Layer 10 of a small transformer language model trained on English Wikipedia (14 layers, counted from 0, width 96). Numbers have three digits each and are written without spaces.
Take only the direct path to the model's output, skipping the later layers: a vector added to the residual stream pushes a token's score in proportion to its dot product with that token's output vector.

Output vectors of the tokens that the questions are about. A number n stands for (n - 500) times 0.0035.
" scored": 544558546378515450392278536583352246519500595493479422516454356464454563457723396601452525473294500275601558646766518547537488646610670424522368571513620497545550616738480413570427307530533311372533532520379602526648593466494681611412469590415651617381645660665511418788424537400462344529
"ent": 482374531398460454606416440602557599366516611328368500506287471474291546373484698644344523383450519446295783442528302586444336401503447466566494516455497528664540276459591508467442440461397551550439407532682515648351576421503553544361412741458756376529642587372426630388624547568469559548
"ted": 631398376515569654364491495679439332380579155500492663409273547470468393457530477666567484398236793699588677562579602654517322653615566614763609608619472394764532354620568518699436523599433297476557623487456555206656857395436456548280395585427580630306674560560323038474608635613632672485
"ground": 536396276497645586410299670530472492379468439630576444565496563694391351276352684587719539700487684446305521253378440650297542581504777522590367644666643446318504487803519379682754459677439434202509765620702477596580475585477683624341512569550718504334457446599523555851285608914540649460
"ly,": 542453456359719471616325504615423504334290296395608420754599569471620212405609441328500497346470460569358775280619497635496443532371495518524448690647329739605547360673467422584552415598466322628795362614555534336307532290577613737428585635586337632314632464768540339500388523820484579343
" result": 525451496586491482469269755513320457520473657318516329567510562412342239567658649680474492514432622383516524477549608297440522590510726605442430454359560568459628327427445486419526394413494367465731743686486595393460602525425613520482480523552681488315603624850451474663275813672476376488
" of": 484579522381737488510598533381470391468540511297598506434551432464458418491356408473534465534586445423355367533497524515361503319342434669614486222438538600513514546479640308436452510483596557460269529444433470538554488531539427543445540474530450644561318587618445526441556369415503500440
"nd": 580597435471655539688417376668617533500463616458589461577511459389381532344418517364488497480313334480648545445729621803343531741626513282544497532500634361536750363358299450841552623636614377563789446672690452513609404257585558609360725537583476500530526594561541327561517538735500500536
"\"": 457353467441672394434228409594458592500460694519349599406639631353321512653398485531493487665631567366577582284552616681591532393321531479571500483352526677386480493641531477561544613576586394589515722599259506472679642271564405447493471690417576451586345440400601203526367640555640585422
"án": 489529196490435694360385600642576333430468507492490541694540500463299543478511848685508519386444400378534597528748340650615668475716339364248583589478445478585545417679503545558399385534236494459419710464507623304728475560473619400320545572485652634327531484473583409613424800611521443465
"own": 485464269400427741314549651689410443137709419471524374525601667643605540485518496507586509566546496452409327429500607661647731590521541444627378597663368382231648376456546555414563431448640491338570572744864605521611562329361622620323482516649586540318636504376593350472500517492460551536
"mond": 533459504635752440448459463602569297243423591653337410585483542142252237399397486512561514340419398516407328384603537547335419809400482312488359532546723397730626340685566476744527423669427462198657448611453428362536594457481356567290705757254583638240698581607581409701400528513621561649
"pecially": 535505416496636685245211580684276198467702444506290315625336943284470319267506747416470516406234484260384500274865630702403713663735643186148243528701609408727484348724480286542434494656324326218762722411315587287516533115311575446256543494179641399334629244735708144785327728613554727785
" Phylum:": 656452449512532617493211592734560063407750854567620475640590488154617250318630790698519582506383758197449411346636505475756533703729686287312341706804777356711807444612063341461359088544621225118833546441494664356639488285231782543370642672326531538452862396745709356715480981443477451757
"dition": 602518591617627633321393513677424275316661544477500462634361626282416505274484727488385513293441381474416749337759549533381545723455590374552422577605548364504488294533453383734656345762329348577711500701454526356508516425352471513257650536533542620472621540439540438570246679761170675482
"eated": 456432546471622448210318528604279219537492539381488434483423479285399317332685739695661573367355712572349529571610500618586323652682411254650379476483372511731569438650383447488650440563516230486358664635447617334844667378468417538228556782538736618428688588546658319600336692509418516582
"m.": 614330436468424369519202458512617480327595604495616526545432886336468363461500383428625554442206367335468655381537507679422472722291571549417422560597523165649464575864307370650427384673363617690467500534509640251549496722583448644254657566509473321365691532714685514663430471482603769637
"1": 588481502579406457482416423623497589610547416560557512349666477509563453519472510567361509519498420452596546560409546457403448601522431479395532386569490580458449498399345546442592624468434510531505493475452549377402422352515481609433612572472478408669439624455422454604495534539545417614
"erson": 494493797371482600274308473718640492315393496495448559646365561442244233323746469577753515479458548479363419281535497513488534480705559438436310663626535343331701415371562507356565380669163469514622723423634463290363756446424733395344670491410496639472642535574567433737451541814445519532
"ed.": 536497561364386457432334516503496432422493372465728467524472514457404593461423527659411548706416586326477633441443683471468673602543395644559623651423621243538557427558644678546365396686532473496496439458573581455483576572335504585252450831511474538588662366606465500474364711619678759546
"|---|---|---|---": 598595446566439518330348516562397435566531588671409309327310529265574419345496806489609533478563657509594606364732437614703464541523595417444435558703623521504673415437325568626443422530405354325563809596401611393448511562383719428301388729518474494297530512596523375597410698692479592444
"n,": 533478451488560728419285611553523488423427557663321358654496780335505460602533611600685492343362582424473587444640523776470306561687662574291550732588433522513607343785325503558384368531585367584611427637815634351710578268312483564388877500676566433253607805365628390645357472672390404368
" km^{2}": 629377635546335478429445694713366528431573443556496383431458634462255260411483491533641565605513541207476732299609523647351500561640403362348511479621459475683607213770310472543420377589381430294798593754552730500617409479461427564323468440281618744457468677842678331599343528730301754416
"Personal": 656301559477470613236297700696360403435603849542527544611496449470390329432525574563553555244452752341595492538431426635650343676516734414595473607513377333460576272673421437555838417648504369500519724437361531524561558366255526507339484677394739621111457358613564398788282681513471419729
"onym": 565481314318744629294514695815457459475735641582315429643383669456397454447684571599596520518442504360261402452608469531175616299552581515470480540422472289716557487424535572371662174544369374234596708427807488331658645442439558368330631414452817566377658599556688434720476871582680520417
"iz": 476489582368492503413583517536466538459405602350533497411558281497530562466569477476564529271572470547369557292520454641618839603460497505551478513448294599770431376665410525426412220582472597592500477409535556290418473438497553532380491567555567445396643377772477487500517548519609520468
" $": 684596613466606605191414543494529342500586443331434412564467595470400484443659533349417498219283716317408604305468495625607326408485384526625422438709588492413385548608465497439437554464473473372602633549585569240345532379432564431503469634408682594351391397458554500679323537549535666506
"ished": 482460619377464591121451549634451479453634286550520215491464540455452372491456554731547541421427639344425496346539361642713446745570564571726528513465586393803555320756488640711581199772254429664490453615651822607667876381533418676279500805598789703551595321443607344660363490406422635531
"ury": 514382436466382729591485569611504289530436541403506360500724524419534329331428542584687509475647565446409696332590469471695410672513454395425490431261594626500490562676385382325437405629462535617423631535647452324426486450461824478320642588636558709611574337624568355712347563625517590643
"es.": 509378484439428366609466395611614504300548681504730468545196404457446509523451517554423523648401519386489492222620506673391617744660415714361405613508595283512431568702571684564414416635676535453721662496524626285356635535668668549318507707469536373557591525767621462476386569492288774430

Each question shows what one neuron of this layer's MLP adds at an activation of 1. A number n stands for (n - 500) times 0.0018.

n233: 455733690462608525543460532452540646424578654391606583517516751481556460502213492513532032454464397439524471558493463567487520486460618387421345505607483418440543576541452543483298387494658524521480368500475349510616542478469419616303428380543338587584557467566617516490481351533350455578
Pushed up most: "m."

n170: 442461340547633664502549392412614506495494400588386580460530635505620430376700684469551574374698480459494491493704439611489329659501490427509435592435575401566561461624456631506481565543479618507549468545535532517366412394458657443349428542393539735570399272505536594500530540513540479483
Which two tokens does it push up most, strongest first? "pecially", "ury"

n209: 497532576522446340593639484253364507626440587420654524332554515431442446386591409442375390382548588571435366770442405553634508585536508497561378588613405611498497409470336475559495561711559512511442593651518473651753572580440497354497484501522439537483562471597563402574477632492523381440
Which two tokens does it push up most, strongest first? "eated", "Personal"

n82: 244487485709428567387436446517441579278460373534482416609527441581499412590356600588556610633529558574598474431392591392460670503678400528565382514504362555408476598560590361592453505529544413662453657605420562503489588510667472424494545477401608547471390625592522448541523441337640392545
Pushed up most: "\""

n5: 492574390422515477419459275787536568486442426450526667462435571383443554423531654591491388410401439591549370470437482505479513523480384570411576418650564417461497488464549472442491576521335505549721773436549387577415612434440619321254596453407559378361578633452433482468659559429471538268
Pushed up most: "erson"

n108: 409523535507691505431475297677489548651558569500579464404599502553334516506723583623564425415576645460713397457609535421498245691538576505582502531484578481552550542520404465514588474491410583691364579477368606420384371635522451637460532404523356690581479585442476604329474468462379332516
Pushed up most: "eated"

n65: 592533411462402470558490546427554493495515414339431612414533532435511370728312469609650582480604623293529392503473428536775349464513510625250576456538538567321570367483477450503328537463207652469556566306625394460579602360441589493338630528498547460517473690615362441322393502520578527550
Pushed down most: "dition"

n249: 531675566542553442382465449594502390590540534607378295597417503442459625540533462563519314544640423488598605495604636593369490356583492415596491503502600463532583634574525512407336340639495416525582612391440515564360438339649455299663491518360644642555421528433532506594397319600649640413
Pushed down most: "own"

n101: 480536375544496496353448652444507555189372386363645741446612712264402383369519520494560548480441591553525411447450361804485403484713651373382494477447721601327431495460565518505481475556511474511431301511503557600593561467716295371341394464505370394544458522439576411513466576599565567620
Pushed down most: "iz"

n162: 795477569411466430324571462448549367607526618457524480560471672520595554501534460641600418622452544476365597705455573417386510514542561594582506432388467597583543530616323380530379350512533560327441419625403533617460496481568482615387503642506510607537547495365558452597669432367357545463
Pushed down most: "erson"

n188: 474491540313454534402439352516620686349411588412535421561444565675486475624494420373692474514530553587646558478499523466507671371859446518346398695638204521437561625596480308501434506462449461594630574609536559451380481574641453528517573430388464473516402492510423428341605567500595577454
Pushed up most: "erson"

n52: 568435504479516591470398296429591574488626465394535413279626552450468611451624618463563500660419451565462718453637659542635512398578593492718472536521602443312447637593481478645453522459583653476682496467579609593495364343452508578503354402508664436516328440501557593366408419469544746417
Pushed up most: " $"

n223: 429454518457528485517599584504500638588316556424450505491480381639526578433633575433557456364501601543459361536531526603460416525450514491552463607434391565583459524682559312500424589521449658814452352519468377524265481625617550665528395511485584548357630401469510717609320509541642438607
Pushed up most: "iz"

n136: 569613374664472387367399544515480556458405390599501624543573504556714507541386520564578514596550540314447618450437548443405628566460383592491491415570626499640424591436628392407536527461644570415423524607475529412455433432439577407456349649541475476472502572539719575372530432452464620657
Which two tokens does it push up most, strongest first? "ed.", "es."

n146: 444515535480713525476526503486592537476622439475645529498477596514665343696417602499403407454679320375400403313584408168475386446471703362408361563519417576507630596650581408448433524510520294623539397441570454454534592564551503350400501495474674416486503555486587354537436350501367528403
Pushed down most: "ed."

n19: 572541515402502594498454534502484392526299458420509370322400511611596479409638559514467578463419363366508468760436488603520521434522504445228478369570458345483477585497507342542301460486567226560451456518554426631409408685600602448417526452376616579495631386617476527547469440348586465506
Pushed down most: "\""

n44: 514447413521304715552315345398423451406454345408636571554614324353568347578406510356527489506334595373577393433458370507558494614473508484491672455526541534596453477409726480582577560411468520438420504588469588598366345376434580531582341511448543408445587410468515622504507363402630464543
Pushed down most: "onym"

n147: 614473388467444571654351433495370515572628468440632674579218323481391543764428579451383712433269419624594551398493566509543502419541460470516445503438416566454516479426589564475549656341354581395443539517596525618358578575470583413260590500554668398532480423494464461523458492420680311560
Which two tokens does it push up most, strongest first? "ent", "án"

n203: 592303469526467509398367293348434514339240354361450555560400568432533395392619677524435504478567558486396433383533407650643474355556653438522520269448406543447355458469608501601484453345653423612398434395645520467621384508584449375514465531661511600467365582410554659612568578458527470476
Pushed up most: "eated"

n104: 645423547504618557515641578610547474507388472537585334418469410461469607698442482461468582509489584569617515335418358435453415551479553556516473265442419506761485343439662560446471416395487404541567270614464716517475566299517567436501721470602426512693597473507489479397436580336436306699
Pushed up most: "ished"

n78: 479331457524443535481536591466435473543544692415482367818644368638395535566408688454436572510549252399469465356431449389478388475643514591386586592580475601565482480511463619360486470448518342673365312463593560403417591408628445542621596464603621450474428583415534604560512700599525505317
Pushed down most: "ted"

n155: 412476504458595624669563525487496717438446507433559623443511764367465406511591630596473647483585514473529561537608487431388387677580627440557466420529417494431538446569411519421493572600622395593522477480471569527346523579453418495546509540440606297476514578604365525696471549606354511480
Pushed up most: " result"

n254: 744578413606570531461644481188675556640432488566465438626478407556630356518542448410538376448453513567577551531500529431452470574545367460444400492610303604557442517533530589607492683467539479405524496513584435476370511591510599584396524563462507530283700497373354327401430368630423517533
Which two tokens does it push up most, strongest first? "ly,", "ted"

n46: 532469465401397515402403383392592419388651330582568360591587543438496674274497562515557340552632598558654456500576299624459521579501404566522364496552584515408397402486540498513572475518488616616459398621458620447500578550630608613354349516448520503481372496487500568431351568513602515376
Which two tokens does it push up most, strongest first? "ished", "ground"

n252: 487412438718450531729545552425574635485541569472424585474686407538520300353548325633606747601590456575506361602612534463571463751465389609451321465313537679401542508457563427558499468179571653465476562569600467531431405364539470575369469569483433490501517553445387413444546422499348491619
Pushed up most: "ury"

n79: 365615524637475441419484594429449553433426701685710534418536405415439516465437450553692366432631556480462672550486544783577604599498649381714240465436477566775510344419498401530667603508498597482557683501609607543601367550471368457481506664399489474393454638596331503502426354498347339368
Pushed up most: "Personal"

n194: 545378503422575557540569391638356688510409449448596338534491365344357519580360580510541713593539453431572414509386487546532495486378589453647474368594493380489508328473528594368552433633521420706472427491392605678341584423379592486543613497504489427614620510485424455394521488590561419662
Which two tokens does it push up most, strongest first? "ished", "ent"

n11: 427541733399261522600511480494445582544639540505433497519579490466550638394546443439529522506465512665408403382749424426515523457495567569484366570462369540336595612689458551490558545424537495407522401341493577721415574283312678454583631508355402509645394678346587442537651548571475351533
Pushed up most: "erson"

n236: 615516415369511577400332446521671497465452438436503214427416600445660359476458460382578338566710653348536653633548439340369584365572528551236534363398516498454493438543560425457549352405672509383461399513522458509584457440557437437369593555565473527451370493645407502270508501530547577498
Which two tokens does it push up most, strongest first? " of", " km^{2}"

n160: 654340307452568510325524475700694435484439510438436495546522594361573391458524568569425699553446592434423455383610571557563437384528410499459407523597580487565408499558580587519640442599398582503550412383569508554488509545438557434406423550541610497518481546498430528419736416487672581483
Pushed down most: " result"

n145: 431294384347464482414397444286512267515440490486480541575479498521473516387473595335592301651353428351478538522603388477631434586745435575441364301623559630590504549628470623500469565409428551419440525517610496622419499509485486520699387575534477673364602399458443430279438619637599511458
Pushed down most: "1"

n102: 590524444654522295531388394243514325708562473378538338507444408552517536426591603525339433513557517498343408417394643584469495333378508656557468434426531559450412637461620415468412480501530353433496601468628365433371619528443552383482441510347486408551351435482538397571425384535532536641
Which two tokens does it push up most, strongest first? " $", " of"

n7: 592558644409624569512463317511436469509693388761387309451543540805512531488650611485413476477620297454667581608601402605349603567446459318417359579488456612567515521563392605431546570466578378534599349542283564490446431495453580483434667398522488285421330561485537492496699463565481491515
Pushed down most: "ed."

n89: 617540645475413715502437722479397556474482379430548649344500684634549541241429496645562235470357491569550318373518368304503613491494431561555247436583448412536347481405519630431457645487390507630627441553374443446457643477579574499442612412474395457497372516636568506631577572412532522443
Which two tokens does it push up most, strongest first? "erson", "pecially"

n114: 551448411593508370525562448457451501505452749581313485344545714550488436608349378549556248377541677417494567525722323575595443532520582502591395496407522690491548518432411522570382675595495564421550512576569534506517446536333557443454533586415523606602454443286558578417510495403469523449
Which two tokens does it push up most, strongest first? "\"", "|---|---|---|---"

n148: 606696383319494464387414581595420631422352476409457699373426559379499529369481584635570455395532451520610529575503515498504512541420612490326530260596471479487463408546354559552470571600548481538620501515442648487490559497715483559481540435537333589378637512659575581487584447400542351409
Which two tokens does it push up most, strongest first? "m.", "ly,"

n178: 309409502625513594520411464583504403476264511413434413377472466429531571473674535624538624507773578513463441581553390555555238510472448549558447568472519396496578684529500283543430472573498394692592430327633600566504647552707680474345407392479498435548394492450485555438424508538350526525
Pushed down most: "pecially"

n55: 371466471392535436426668585513529527455402579430480583497424514487566501434509435289415403443638582364560514675538409450725543552538598646437555553449462589536362533657520614379632497527465509469329638276536594535368555497415453475375527495619595514580415581483504688631498504512514530464
Pushed down most: "nd"

n247: 570396383274484693475443507545504356533527438523586596425610613502508315451708453533536322529374531383711542652603640502379427510527395477616535689515537430524449439459489529403510482588558586517531402443397516486554502609530410346391401455598403420368409597675547296596705449370397521536
Pushed up most: "ted"

n131: 480486398332528458673328446568475503357454502639540462488575462572536437570566474443543175555373513509464522441511576702455552398534613401326568686375605384516596461633509296434664623550560446534429438531561428541413680466414505432365407409344456422461534508347555520535580689442628553448
Pushed up most: "pecially"